Layer 8 of a small transformer language model trained on English Wikipedia (12 layers, counted from 0, width 128).
Take only the direct path to the model's output, skipping the later layers: a vector added to the residual stream pushes a token's score in proportion to its dot product with that token's output vector.

Output vectors of the tokens that the questions are about. A number n stands for (n - 128) times 0.015.
"'": 141, 115, 102, 125, 159, 143, 162, 161, 139, 149, 138, 190, 126, 99, 124, 163, 134, 128, 91, 166, 146, 129, 162, 120, 115, 104, 155, 121, 149, 161, 111, 185, 104, 92, 132, 100, 182, 147, 154, 99, 114, 108, 122, 133, 120, 160, 88, 133, 211, 77, 144, 131, 116, 104, 190, 89, 175, 105, 149, 133, 125, 174, 112, 155, 126, 164, 121, 88, 154, 129, 157, 93, 146, 100, 112, 126, 140, 125, 125, 91, 158, 90, 92, 135, 144, 185, 174, 183, 92, 125, 97, 129, 100, 133, 130, 158, 88, 122, 126, 88, 138, 150, 108, 62, 36, 180, 144, 111, 65, 127, 105, 122, 153, 139, 82, 121, 108, 130, 149, 48, 108, 79, 83, 165, 139, 134, 155, 107
"resp": 158, 95, 112, 124, 131, 159, 83, 157, 158, 196, 119, 149, 82, 170, 82, 144, 74, 147, 45, 108, 157, 106, 169, 52, 147, 175, 110, 99, 84, 144, 207, 127, 114, 148, 130, 119, 172, 112, 149, 154, 127, 134, 27, 124, 107, 138, 161, 126, 120, 160, 123, 91, 141, 70, 138, 95, 203, 148, 110, 111, 172, 101, 24, 172, 121, 123, 90, 129, 103, 214, 146, 101, 143, 105, 136, 118, 141, 94, 142, 137, 180, 89, 117, 195, 161, 118, 122, 137, 87, 163, 121, 83, 141, 79, 169, 198, 115, 191, 143, 21, 143, 134, 105, 145, 118, 111, 146, 114, 83, 108, 120, 190, 180, 135, 117, 132, 109, 104, 135, 118, 104, 107, 147, 120, 117, 140, 157, 182
"tr": 187, 134, 138, 89, 156, 156, 163, 117, 150, 146, 119, 96, 130, 199, 135, 138, 102, 160, 65, 129, 145, 117, 111, 102, 128, 148, 99, 148, 106, 135, 170, 115, 140, 113, 141, 164, 162, 136, 167, 115, 174, 117, 80, 96, 90, 133, 95, 143, 113, 161, 129, 99, 147, 96, 108, 73, 162, 119, 134, 158, 70, 119, 84, 189, 110, 101, 113, 128, 112, 184, 98, 115, 186, 126, 134, 142, 146, 76, 136, 119, 136, 91, 71, 151, 159, 92, 176, 131, 119, 146, 154, 112, 169, 117, 178, 189, 142, 137, 129, 36, 146, 152, 101, 169, 158, 81, 57, 142, 117, 178, 82, 139, 107, 102, 124, 138, 83, 165, 104, 135, 110, 136, 141, 53, 140, 123, 125, 156
"stic": 199, 118, 107, 148, 122, 129, 143, 144, 172, 139, 117, 119, 126, 127, 114, 160, 89, 113, 72, 79, 157, 89, 100, 130, 150, 145, 130, 122, 121, 183, 157, 144, 181, 87, 82, 93, 86, 174, 111, 76, 141, 187, 68, 150, 116, 165, 69, 104, 156, 103, 101, 62, 166, 132, 20, 92, 111, 169, 124, 117, 86, 98, 49, 141, 165, 168, 24, 123, 156, 203, 149, 105, 169, 124, 163, 130, 179, 90, 155, 196, 134, 138, 76, 122, 140, 176, 170, 177, 92, 168, 153, 195, 60, 46, 151, 174, 196, 168, 105, 8, 109, 159, 120, 138, 111, 122, 130, 173, 131, 114, 134, 118, 152, 144, 176, 189, 73, 137, 124, 53, 78, 103, 188, 112, 160, 116, 135, 159
" classification": 188, 163, 100, 108, 158, 109, 165, 189, 183, 169, 131, 96, 112, 169, 142, 136, 84, 122, 134, 136, 136, 108, 101, 93, 142, 90, 94, 110, 146, 134, 163, 163, 129, 114, 68, 81, 129, 194, 101, 55, 96, 200, 138, 118, 102, 159, 129, 90, 120, 163, 173, 143, 134, 103, 219, 135, 167, 138, 81, 122, 155, 133, 41, 147, 116, 112, 151, 105, 110, 139, 108, 131, 139, 150, 140, 152, 151, 131, 149, 161, 149, 92, 118, 147, 72, 113, 152, 115, 176, 179, 138, 177, 179, 139, 113, 158, 147, 156, 138, 68, 105, 80, 86, 118, 120, 149, 67, 134, 60, 125, 101, 124, 155, 134, 135, 106, 110, 127, 109, 101, 70, 101, 150, 107, 107, 116, 155, 111
"icated": 168, 154, 97, 108, 159, 124, 152, 97, 66, 180, 137, 215, 114, 161, 89, 76, 82, 134, 153, 120, 81, 159, 76, 119, 111, 98, 99, 97, 69, 142, 138, 196, 97, 122, 127, 115, 115, 149, 177, 94, 163, 188, 80, 51, 130, 181, 136, 157, 107, 57, 188, 123, 129, 134, 88, 134, 135, 115, 98, 129, 65, 85, 63, 60, 61, 130, 54, 148, 152, 173, 144, 112, 237, 210, 187, 102, 150, 119, 183, 132, 171, 122, 110, 152, 164, 136, 128, 131, 154, 126, 162, 117, 148, 146, 161, 215, 206, 143, 133, 91, 63, 79, 101, 106, 167, 128, 101, 101, 109, 101, 140, 209, 137, 74, 124, 120, 126, 82, 117, 115, 124, 140, 111, 164, 93, 130, 177, 177
" means": 194, 134, 103, 108, 126, 133, 174, 106, 160, 150, 121, 137, 93, 175, 150, 138, 109, 172, 109, 90, 127, 141, 76, 122, 138, 113, 139, 170, 198, 143, 192, 185, 124, 90, 134, 89, 158, 132, 71, 121, 156, 158, 75, 132, 140, 138, 121, 112, 159, 150, 78, 91, 74, 108, 130, 110, 163, 167, 107, 147, 64, 101, 57, 167, 120, 128, 83, 122, 133, 131, 108, 118, 190, 152, 128, 119, 124, 114, 123, 184, 95, 138, 82, 122, 167, 104, 166, 78, 135, 180, 118, 146, 164, 139, 111, 137, 150, 149, 103, 87, 79, 148, 103, 152, 108, 139, 101, 167, 101, 119, 161, 145, 111, 164, 139, 139, 118, 95, 112, 61, 109, 170, 131, 161, 106, 121, 72, 149
" chronology": 212, 55, 88, 107, 114, 134, 117, 97, 109, 78, 129, 103, 96, 190, 140, 144, 50, 81, 153, 205, 145, 165, 127, 98, 135, 96, 162, 113, 117, 203, 227, 154, 134, 69, 160, 83, 121, 172, 116, 112, 207, 166, 76, 145, 113, 124, 90, 186, 141, 104, 87, 149, 102, 90, 168, 166, 153, 40, 102, 173, 191, 92, 86, 150, 68, 56, 126, 118, 160, 159, 65, 73, 139, 173, 185, 109, 120, 86, 122, 166, 167, 117, 153, 155, 208, 149, 205, 153, 147, 195, 145, 131, 119, 168, 139, 167, 155, 130, 97, 34, 55, 141, 47, 92, 141, 144, 52, 37, 99, 158, 140, 107, 183, 126, 99, 165, 143, 134, 162, 115, 85, 133, 114, 128, 120, 98, 125, 168
"erb": 138, 111, 122, 156, 41, 177, 140, 110, 134, 214, 110, 118, 189, 121, 100, 215, 91, 47, 76, 113, 112, 145, 112, 73, 126, 70, 71, 146, 128, 178, 133, 134, 136, 104, 148, 249, 150, 160, 78, 139, 178, 128, 109, 108, 76, 166, 138, 89, 102, 162, 119, 109, 123, 109, 208, 190, 139, 133, 192, 114, 88, 107, 52, 133, 155, 53, 88, 146, 188, 182, 73, 168, 169, 146, 167, 118, 100, 101, 142, 116, 163, 105, 127, 126, 140, 147, 141, 128, 104, 174, 93, 135, 112, 149, 150, 200, 209, 158, 110, 44, 140, 108, 107, 153, 102, 102, 57, 123, 123, 83, 133, 123, 129, 94, 143, 138, 70, 103, 126, 159, 99, 159, 185, 64, 110, 158, 144, 135
"ionally": 170, 170, 68, 133, 154, 100, 139, 122, 167, 135, 119, 165, 122, 172, 155, 114, 120, 72, 38, 151, 92, 127, 117, 73, 131, 97, 164, 157, 121, 150, 160, 198, 127, 164, 96, 114, 194, 172, 44, 79, 113, 188, 120, 86, 128, 102, 99, 95, 123, 197, 165, 99, 114, 98, 146, 180, 117, 188, 85, 137, 108, 115, 70, 121, 104, 135, 28, 129, 145, 137, 75, 134, 165, 196, 229, 121, 93, 78, 192, 167, 210, 144, 59, 160, 164, 134, 162, 77, 141, 117, 74, 63, 129, 154, 163, 211, 109, 197, 65, 86, 151, 53, 104, 75, 129, 134, 133, 85, 154, 134, 121, 153, 148, 124, 81, 172, 151, 44, 161, 85, 138, 106, 86, 128, 141, 221, 131, 140
"ibr": 154, 166, 141, 124, 80, 140, 159, 129, 125, 166, 116, 120, 83, 134, 124, 146, 107, 172, 103, 122, 139, 93, 116, 86, 147, 52, 84, 117, 94, 155, 137, 154, 148, 121, 150, 114, 124, 130, 141, 132, 141, 139, 122, 73, 129, 136, 120, 160, 104, 131, 91, 100, 114, 125, 122, 142, 198, 151, 134, 143, 111, 101, 64, 131, 116, 76, 106, 107, 130, 200, 136, 155, 150, 152, 125, 95, 86, 97, 160, 93, 189, 128, 75, 159, 130, 136, 136, 118, 150, 143, 123, 87, 153, 172, 124, 196, 193, 133, 155, 12, 157, 91, 128, 181, 167, 134, 127, 72, 104, 125, 105, 116, 167, 162, 82, 126, 118, 141, 108, 128, 124, 144, 122, 116, 158, 136, 175, 147

Each question shows what one neuron of this layer's MLP adds at an activation of 1. A number n stands for (n - 128) times 0.0046.

n69: 127, 138, 140, 114, 128, 118, 154, 111, 105, 120, 97, 158, 118, 138, 124, 120, 130, 121, 118, 139, 152, 135, 106, 126, 156, 133, 117, 155, 105, 128, 124, 102, 137, 124, 130, 121, 121, 123, 119, 109, 75, 132, 153, 128, 125, 160, 113, 114, 132, 142, 135, 116, 122, 157, 117, 141, 149, 120, 127, 159, 119, 131, 112, 108, 123, 107, 135, 159, 135, 131, 117, 148, 104, 100, 152, 136, 133, 112, 107, 115, 111, 137, 168, 144, 128, 123, 119, 105, 146, 127, 120, 122, 132, 148, 135, 136, 124, 135, 136, 120, 116, 109, 130, 141, 149, 120, 143, 108, 113, 133, 140, 125, 124, 126, 131, 142, 97, 165, 152, 146, 149, 126, 142, 121, 122, 130, 114, 128
Which of these tokens does it push up most? "ibr"

n194: 141, 98, 129, 123, 122, 118, 147, 127, 141, 108, 141, 110, 99, 117, 127, 130, 137, 112, 148, 87, 133, 135, 133, 131, 92, 122, 134, 115, 110, 162, 152, 169, 112, 155, 126, 132, 112, 118, 119, 127, 119, 134, 127, 161, 142, 131, 97, 155, 108, 125, 141, 122, 107, 135, 132, 142, 142, 118, 124, 143, 112, 122, 127, 119, 113, 136, 124, 125, 149, 117, 99, 106, 139, 122, 141, 124, 137, 137, 101, 128, 118, 138, 148, 115, 138, 144, 132, 148, 131, 94, 118, 131, 114, 145, 141, 126, 153, 127, 130, 109, 138, 140, 152, 116, 141, 91, 127, 129, 162, 109, 97, 130, 130, 132, 97, 136, 139, 131, 149, 150, 121, 151, 96, 145, 138, 144, 118, 151
Pushed down most: " classification"

n435: 110, 136, 151, 160, 106, 148, 138, 129, 121, 133, 107, 151, 143, 143, 122, 141, 114, 134, 129, 109, 126, 107, 122, 150, 102, 134, 112, 148, 124, 108, 116, 152, 124, 143, 121, 148, 128, 151, 142, 120, 131, 116, 137, 146, 134, 129, 142, 115, 102, 143, 160, 159, 138, 160, 112, 170, 132, 108, 168, 115, 153, 133, 123, 124, 114, 107, 111, 144, 110, 115, 130, 120, 147, 130, 99, 148, 131, 116, 163, 141, 148, 140, 131, 119, 117, 123, 102, 131, 103, 162, 141, 118, 138, 165, 107, 87, 89, 109, 142, 121, 142, 127, 148, 162, 129, 105, 117, 114, 110, 154, 119, 116, 105, 125, 136, 145, 111, 122, 107, 131, 119, 147, 101, 80, 132, 124, 101, 115
Which two tokens does it push up most, strongest first? "erb", "tr"

n159: 138, 111, 71, 131, 106, 115, 116, 132, 142, 126, 132, 111, 140, 116, 143, 121, 114, 129, 134, 103, 165, 122, 129, 136, 139, 128, 132, 131, 135, 164, 139, 119, 124, 143, 141, 140, 100, 95, 138, 122, 130, 138, 135, 115, 143, 148, 136, 122, 152, 102, 151, 129, 177, 87, 127, 173, 120, 139, 125, 137, 129, 129, 145, 151, 121, 144, 138, 101, 120, 113, 97, 129, 134, 131, 129, 78, 155, 139, 138, 161, 134, 85, 121, 130, 126, 125, 125, 107, 118, 145, 125, 115, 142, 136, 114, 110, 120, 138, 122, 126, 113, 102, 159, 141, 101, 138, 124, 115, 101, 97, 85, 146, 100, 168, 161, 174, 120, 134, 112, 135, 108, 120, 135, 132, 141, 136, 134, 167
Which of these tokens does it push up most? "stic"

n85: 117, 117, 114, 138, 150, 139, 154, 121, 131, 145, 125, 87, 103, 138, 117, 148, 111, 151, 120, 144, 110, 90, 116, 149, 120, 135, 114, 137, 179, 109, 116, 145, 118, 136, 138, 126, 114, 123, 152, 148, 157, 161, 139, 141, 148, 165, 132, 116, 169, 110, 117, 126, 122, 124, 115, 133, 145, 163, 104, 150, 130, 86, 121, 116, 125, 117, 99, 130, 140, 171, 131, 80, 132, 119, 130, 114, 108, 109, 153, 103, 110, 125, 119, 127, 107, 167, 112, 118, 104, 105, 116, 81, 109, 121, 138, 161, 107, 126, 118, 125, 146, 154, 179, 147, 193, 112, 119, 115, 152, 139, 127, 122, 128, 122, 150, 103, 124, 133, 139, 124, 140, 119, 109, 92, 126, 142, 119, 106
Which of these tokens does it push up most? "ibr"

n123: 140, 127, 86, 118, 134, 111, 115, 128, 122, 156, 136, 117, 131, 116, 122, 127, 112, 169, 113, 128, 154, 107, 156, 145, 130, 132, 130, 125, 121, 137, 120, 122, 136, 138, 101, 131, 114, 121, 131, 150, 137, 120, 109, 121, 128, 137, 121, 132, 132, 107, 133, 132, 136, 117, 135, 116, 118, 141, 101, 168, 101, 122, 110, 133, 127, 144, 138, 142, 149, 169, 116, 113, 121, 143, 114, 109, 137, 124, 131, 142, 146, 132, 128, 102, 122, 156, 149, 124, 109, 150, 138, 117, 125, 135, 150, 108, 147, 132, 116, 143, 116, 121, 135, 151, 118, 118, 144, 162, 101, 110, 101, 127, 133, 107, 138, 139, 137, 112, 124, 123, 132, 136, 118, 112, 124, 127, 129, 153
Which of these tokens does it push up most? "stic"

n127: 137, 138, 109, 152, 156, 120, 145, 142, 140, 126, 128, 106, 121, 142, 123, 136, 124, 158, 150, 161, 133, 103, 151, 180, 149, 121, 134, 129, 139, 129, 103, 158, 135, 181, 139, 145, 140, 122, 133, 116, 143, 140, 122, 124, 136, 85, 104, 110, 143, 145, 114, 142, 112, 150, 150, 118, 135, 118, 141, 147, 117, 160, 139, 118, 134, 134, 90, 123, 128, 94, 125, 129, 136, 145, 108, 157, 147, 122, 117, 118, 169, 133, 107, 118, 176, 100, 80, 105, 124, 92, 113, 116, 134, 113, 102, 118, 151, 111, 108, 137, 146, 128, 177, 120, 159, 119, 149, 88, 93, 116, 148, 92, 94, 81, 117, 129, 101, 164, 114, 152, 84, 114, 142, 153, 98, 112, 108, 117
Pushed down most: "resp"

n297: 132, 141, 128, 151, 130, 137, 103, 131, 141, 134, 70, 161, 162, 125, 132, 131, 113, 148, 116, 156, 140, 144, 109, 148, 111, 128, 139, 121, 124, 123, 135, 135, 125, 133, 130, 125, 104, 134, 144, 143, 135, 130, 122, 139, 129, 132, 130, 117, 135, 153, 145, 129, 138, 112, 121, 135, 84, 118, 136, 95, 141, 145, 126, 148, 140, 74, 134, 152, 111, 114, 113, 135, 131, 123, 130, 100, 135, 173, 138, 119, 107, 114, 118, 111, 132, 115, 141, 96, 163, 147, 124, 110, 109, 113, 122, 99, 123, 89, 124, 119, 156, 124, 115, 145, 119, 119, 136, 134, 133, 149, 131, 128, 152, 126, 122, 116, 136, 112, 131, 112, 149, 131, 131, 111, 115, 104, 169, 146
Which of these tokens does it push up most? "erb"

n241: 122, 127, 121, 154, 100, 116, 123, 136, 125, 124, 139, 121, 135, 124, 133, 118, 127, 118, 145, 120, 140, 102, 141, 107, 128, 139, 146, 117, 137, 136, 127, 126, 167, 126, 93, 120, 145, 113, 171, 140, 140, 89, 127, 149, 122, 127, 102, 75, 147, 135, 152, 123, 157, 111, 177, 125, 119, 146, 107, 114, 123, 133, 110, 89, 96, 138, 143, 143, 117, 133, 163, 145, 108, 113, 145, 143, 94, 159, 148, 134, 144, 154, 146, 126, 111, 97, 106, 116, 109, 157, 114, 151, 144, 94, 134, 159, 130, 145, 143, 153, 121, 127, 129, 140, 147, 108, 103, 127, 109, 94, 135, 79, 110, 135, 141, 115, 103, 142, 135, 111, 126, 150, 107, 166, 104, 151, 125, 140
Pushed down most: " chronology"

n167: 150, 163, 112, 111, 155, 152, 132, 136, 123, 134, 130, 134, 126, 134, 115, 121, 135, 112, 172, 124, 137, 104, 134, 116, 155, 121, 158, 99, 135, 147, 148, 89, 115, 116, 116, 130, 152, 129, 130, 117, 163, 135, 157, 103, 90, 115, 124, 116, 118, 124, 140, 129, 143, 141, 90, 129, 120, 131, 146, 113, 113, 125, 150, 124, 130, 115, 105, 151, 150, 119, 112, 134, 130, 136, 119, 120, 129, 122, 148, 134, 130, 139, 110, 110, 159, 113, 111, 98, 135, 117, 130, 129, 143, 88, 118, 143, 112, 102, 123, 163, 150, 172, 118, 117, 106, 148, 158, 166, 116, 90, 107, 158, 113, 127, 112, 119, 87, 153, 122, 133, 141, 124, 127, 134, 122, 115, 147, 120
Which of these tokens does it push up most? "icated"

n203: 134, 155, 127, 158, 128, 110, 101, 137, 110, 127, 119, 121, 139, 133, 133, 133, 122, 121, 147, 164, 102, 125, 137, 122, 133, 130, 120, 127, 136, 123, 156, 109, 106, 135, 172, 135, 118, 150, 139, 111, 143, 108, 105, 142, 110, 135, 135, 142, 143, 143, 122, 86, 100, 113, 139, 122, 143, 99, 108, 134, 149, 154, 130, 130, 121, 138, 97, 134, 121, 142, 144, 132, 115, 135, 142, 133, 142, 138, 142, 134, 115, 131, 119, 105, 155, 128, 152, 111, 108, 107, 131, 114, 134, 123, 111, 129, 120, 162, 127, 100, 107, 150, 130, 109, 132, 138, 108, 128, 143, 145, 167, 130, 136, 121, 120, 137, 148, 142, 125, 153, 118, 120, 121, 100, 84, 116, 125, 108
Which of these tokens does it push up most? " chronology"

n96: 131, 148, 118, 142, 115, 115, 152, 112, 129, 148, 142, 132, 134, 163, 147, 121, 144, 155, 119, 112, 132, 89, 113, 141, 120, 138, 91, 120, 143, 147, 132, 144, 89, 124, 103, 143, 136, 127, 122, 133, 131, 145, 130, 137, 106, 174, 106, 119, 125, 152, 136, 139, 110, 109, 133, 112, 136, 134, 102, 113, 153, 107, 136, 137, 126, 199, 127, 141, 128, 94, 92, 144, 148, 119, 119, 97, 130, 125, 121, 129, 118, 152, 127, 140, 76, 151, 114, 143, 94, 181, 110, 137, 116, 133, 136, 120, 118, 163, 141, 118, 156, 131, 129, 116, 157, 114, 105, 95, 123, 104, 120, 82, 103, 127, 148, 122, 113, 134, 150, 116, 148, 108, 129, 139, 143, 121, 138, 141
Which two tokens does it push up most, strongest first? " classification", "stic"

n84: 134, 140, 139, 132, 129, 125, 139, 129, 156, 128, 141, 136, 103, 125, 149, 122, 89, 157, 145, 118, 110, 117, 145, 110, 130, 109, 151, 132, 158, 147, 105, 103, 129, 126, 113, 138, 115, 141, 147, 143, 131, 106, 132, 137, 136, 138, 113, 131, 112, 143, 139, 153, 124, 129, 139, 108, 152, 111, 132, 109, 164, 135, 139, 137, 101, 156, 98, 112, 153, 110, 125, 131, 118, 115, 111, 93, 162, 142, 138, 139, 121, 109, 120, 142, 112, 138, 144, 133, 116, 149, 105, 142, 81, 115, 169, 137, 141, 129, 133, 132, 122, 124, 125, 100, 126, 153, 103, 127, 133, 164, 97, 124, 131, 123, 122, 102, 111, 115, 120, 104, 105, 156, 137, 117, 132, 144, 154, 103
Which of these tokens does it push up most? "'"

n398: 150, 114, 142, 123, 125, 123, 123, 132, 140, 129, 207, 120, 180, 113, 171, 140, 136, 121, 124, 157, 140, 109, 125, 119, 151, 158, 150, 123, 131, 109, 103, 133, 103, 118, 137, 140, 145, 113, 117, 110, 88, 99, 115, 158, 133, 140, 128, 149, 101, 100, 127, 118, 126, 98, 132, 113, 126, 139, 120, 110, 141, 136, 160, 155, 115, 120, 119, 111, 122, 147, 142, 119, 131, 118, 149, 109, 116, 146, 121, 121, 127, 119, 135, 130, 143, 141, 147, 158, 136, 115, 133, 109, 129, 129, 163, 109, 114, 124, 123, 138, 114, 122, 135, 126, 108, 130, 104, 129, 145, 125, 159, 81, 137, 125, 130, 120, 111, 129, 122, 115, 141, 115, 106, 122, 134, 118, 107, 131
Which of these tokens does it push up most? "'"

n5: 151, 135, 112, 129, 134, 130, 116, 135, 104, 146, 102, 104, 134, 130, 98, 138, 132, 121, 118, 103, 118, 127, 114, 135, 112, 133, 140, 124, 165, 148, 124, 152, 162, 138, 125, 133, 129, 136, 132, 117, 124, 133, 89, 120, 126, 142, 144, 125, 115, 112, 142, 124, 128, 121, 126, 111, 141, 126, 163, 118, 137, 127, 114, 138, 126, 153, 135, 148, 146, 119, 103, 126, 151, 143, 114, 142, 107, 122, 120, 135, 120, 139, 134, 112, 115, 137, 134, 121, 90, 150, 152, 114, 127, 122, 160, 132, 157, 124, 140, 122, 121, 100, 135, 128, 92, 137, 136, 131, 133, 107, 101, 140, 123, 129, 130, 98, 118, 128, 126, 127, 120, 154, 167, 130, 146, 128, 110, 113
Which two tokens does it push up most, strongest first? "erb", "stic"

n176: 149, 102, 121, 99, 140, 132, 115, 139, 121, 152, 173, 164, 148, 133, 119, 102, 127, 114, 118, 121, 132, 118, 152, 82, 130, 118, 123, 141, 131, 120, 126, 137, 104, 151, 122, 143, 106, 158, 146, 101, 124, 135, 136, 100, 134, 141, 145, 126, 114, 123, 138, 153, 93, 113, 104, 135, 121, 115, 111, 125, 115, 96, 131, 111, 128, 152, 147, 105, 107, 115, 149, 118, 126, 116, 141, 100, 147, 126, 139, 150, 122, 105, 154, 127, 126, 157, 161, 111, 160, 131, 98, 152, 131, 150, 113, 170, 144, 92, 123, 140, 127, 117, 166, 124, 116, 122, 100, 107, 140, 105, 147, 140, 108, 107, 125, 149, 115, 167, 96, 143, 159, 119, 130, 129, 127, 135, 140, 126
Which two tokens does it push up most, strongest first? "icated", " classification"

n157: 138, 150, 105, 136, 146, 120, 129, 142, 123, 140, 136, 134, 122, 136, 126, 144, 132, 138, 128, 112, 104, 140, 102, 120, 139, 122, 161, 139, 108, 118, 123, 98, 132, 130, 157, 130, 109, 113, 120, 110, 98, 96, 155, 136, 115, 153, 146, 112, 122, 149, 124, 144, 134, 135, 156, 143, 93, 118, 145, 105, 135, 113, 119, 116, 136, 131, 135, 150, 120, 154, 127, 112, 126, 118, 143, 134, 115, 143, 147, 99, 125, 125, 123, 151, 154, 89, 92, 134, 111, 138, 160, 143, 133, 123, 145, 83, 99, 117, 138, 107, 127, 163, 111, 148, 145, 106, 163, 126, 140, 132, 148, 141, 142, 123, 139, 142, 136, 119, 128, 87, 115, 106, 119, 125, 99, 133, 132, 121
Which of these tokens does it push up most? "resp"

n399: 97, 141, 143, 120, 125, 130, 113, 138, 104, 150, 131, 142, 134, 114, 119, 114, 121, 95, 170, 153, 115, 124, 150, 122, 123, 134, 128, 146, 116, 119, 130, 148, 140, 149, 120, 107, 98, 134, 142, 124, 130, 115, 116, 131, 128, 130, 158, 128, 127, 101, 103, 119, 131, 136, 132, 147, 104, 121, 157, 156, 147, 125, 102, 130, 140, 134, 100, 110, 98, 139, 101, 132, 133, 132, 149, 130, 147, 121, 145, 162, 157, 118, 156, 119, 102, 103, 90, 119, 114, 145, 126, 146, 131, 133, 125, 147, 132, 121, 121, 157, 94, 136, 135, 119, 134, 139, 159, 161, 140, 149, 140, 137, 136, 99, 130, 134, 121, 121, 139, 114, 103, 121, 112, 131, 105, 96, 112, 123
Pushed down most: "tr"

n441: 105, 97, 126, 118, 113, 138, 84, 119, 121, 113, 148, 112, 115, 141, 122, 115, 140, 137, 168, 127, 139, 120, 130, 147, 121, 138, 134, 128, 109, 121, 76, 106, 125, 107, 126, 136, 107, 129, 128, 135, 129, 130, 118, 133, 140, 132, 165, 137, 118, 104, 105, 127, 130, 150, 120, 154, 132, 136, 129, 109, 132, 134, 140, 154, 144, 110, 134, 150, 143, 111, 163, 121, 155, 122, 137, 125, 146, 108, 135, 86, 139, 129, 133, 117, 141, 132, 113, 116, 115, 118, 141, 104, 104, 150, 131, 149, 137, 102, 128, 138, 115, 137, 127, 132, 136, 103, 150, 134, 129, 182, 129, 116, 133, 170, 116, 150, 127, 121, 130, 132, 151, 148, 81, 113, 153, 126, 119, 127
Which of these tokens does it push up most? "ibr"

n197: 131, 127, 123, 87, 114, 127, 131, 158, 152, 134, 126, 144, 145, 128, 162, 131, 154, 143, 129, 141, 108, 115, 114, 138, 109, 145, 137, 130, 118, 123, 154, 139, 134, 123, 143, 102, 126, 116, 94, 143, 116, 143, 133, 127, 127, 113, 105, 137, 142, 125, 176, 134, 118, 124, 109, 127, 150, 149, 99, 144, 120, 100, 117, 121, 134, 143, 105, 123, 138, 140, 86, 145, 100, 125, 132, 167, 99, 142, 142, 120, 80, 116, 133, 127, 158, 121, 130, 94, 81, 158, 130, 107, 174, 137, 135, 114, 136, 133, 131, 111, 142, 108, 115, 116, 135, 138, 130, 120, 156, 132, 137, 124, 90, 99, 141, 142, 99, 137, 156, 137, 152, 132, 134, 123, 137, 118, 109, 129
Which three tokens does it push up most, strongest first? "ionally", " means", "tr"

n3: 136, 148, 132, 137, 141, 111, 148, 125, 105, 141, 126, 140, 146, 124, 154, 111, 101, 138, 86, 119, 100, 118, 118, 118, 116, 161, 134, 159, 140, 148, 102, 136, 90, 107, 127, 102, 156, 133, 104, 146, 143, 132, 105, 111, 122, 121, 126, 144, 130, 109, 129, 125, 105, 117, 158, 132, 124, 146, 135, 157, 135, 123, 134, 117, 106, 148, 131, 141, 124, 114, 129, 138, 125, 162, 143, 99, 146, 134, 121, 134, 150, 119, 143, 103, 145, 139, 113, 141, 117, 115, 152, 136, 135, 131, 111, 98, 136, 151, 96, 106, 153, 108, 126, 149, 137, 126, 86, 149, 144, 142, 104, 137, 112, 116, 104, 123, 100, 148, 158, 142, 110, 131, 132, 115, 135, 138, 123, 131
Which of these tokens does it push up most? "ionally"

n360: 110, 138, 112, 106, 127, 105, 115, 144, 126, 175, 127, 116, 155, 134, 116, 102, 139, 133, 95, 145, 121, 154, 127, 105, 156, 155, 124, 169, 134, 115, 126, 124, 115, 130, 112, 127, 116, 149, 149, 132, 91, 140, 130, 86, 136, 108, 125, 125, 110, 114, 130, 120, 108, 109, 127, 136, 99, 135, 90, 137, 107, 165, 116, 112, 94, 143, 116, 139, 147, 140, 124, 140, 125, 166, 103, 123, 99, 131, 114, 155, 141, 128, 116, 143, 110, 127, 165, 135, 126, 148, 118, 160, 145, 124, 112, 116, 162, 149, 134, 161, 91, 109, 154, 126, 126, 139, 147, 160, 125, 98, 108, 111, 121, 136, 136, 186, 112, 97, 110, 154, 127, 111, 103, 151, 131, 163, 120, 134
Which two tokens does it push up most, strongest first? "ionally", "icated"

n307: 132, 163, 114, 151, 142, 111, 118, 99, 116, 118, 116, 126, 94, 104, 128, 109, 129, 136, 152, 106, 111, 141, 141, 102, 108, 136, 131, 112, 153, 125, 106, 88, 120, 104, 146, 149, 111, 150, 110, 126, 125, 150, 153, 135, 151, 141, 124, 136, 113, 148, 121, 159, 118, 112, 137, 137, 132, 138, 107, 123, 115, 135, 129, 115, 158, 158, 134, 89, 135, 186, 141, 136, 141, 128, 105, 122, 99, 146, 125, 117, 116, 96, 124, 123, 141, 108, 146, 164, 145, 125, 119, 117, 123, 148, 160, 124, 130, 108, 113, 108, 142, 106, 127, 125, 143, 138, 102, 119, 133, 131, 135, 132, 116, 121, 144, 125, 120, 138, 129, 133, 145, 131, 143, 131, 142, 145, 108, 128
Which two tokens does it push up most, strongest first? "ibr", "erb"

n442: 141, 133, 116, 126, 148, 126, 118, 161, 124, 125, 114, 128, 136, 141, 107, 107, 130, 126, 156, 136, 111, 158, 128, 143, 138, 105, 150, 110, 146, 107, 97, 118, 154, 159, 116, 129, 119, 138, 161, 107, 126, 129, 106, 118, 131, 153, 104, 116, 130, 133, 90, 67, 95, 112, 124, 108, 130, 104, 90, 131, 145, 114, 145, 141, 95, 159, 116, 139, 145, 102, 142, 143, 135, 139, 113, 117, 113, 131, 117, 130, 139, 112, 124, 102, 135, 147, 152, 121, 146, 101, 116, 126, 121, 149, 144, 135, 137, 154, 146, 110, 142, 136, 160, 111, 143, 145, 122, 121, 139, 126, 126, 104, 140, 121, 106, 130, 146, 131, 154, 140, 110, 141, 139, 94, 135, 144, 143, 119
Pushed down most: "erb"

n109: 117, 149, 129, 141, 143, 102, 154, 148, 137, 140, 125, 105, 125, 142, 133, 94, 134, 145, 112, 93, 133, 125, 119, 145, 136, 123, 138, 143, 115, 146, 129, 118, 151, 89, 144, 137, 124, 80, 132, 167, 135, 150, 116, 114, 142, 116, 142, 136, 110, 98, 107, 104, 139, 125, 130, 130, 143, 135, 137, 141, 114, 133, 120, 132, 107, 131, 163, 165, 131, 138, 113, 144, 134, 115, 147, 112, 114, 138, 112, 117, 150, 152, 146, 112, 149, 111, 139, 115, 122, 106, 140, 118, 158, 109, 148, 107, 91, 110, 137, 127, 101, 145, 143, 113, 105, 120, 121, 145, 147, 133, 147, 148, 138, 116, 129, 117, 104, 148, 112, 132, 138, 106, 130, 124, 123, 114, 133, 107
Which of these tokens does it push up most? "tr"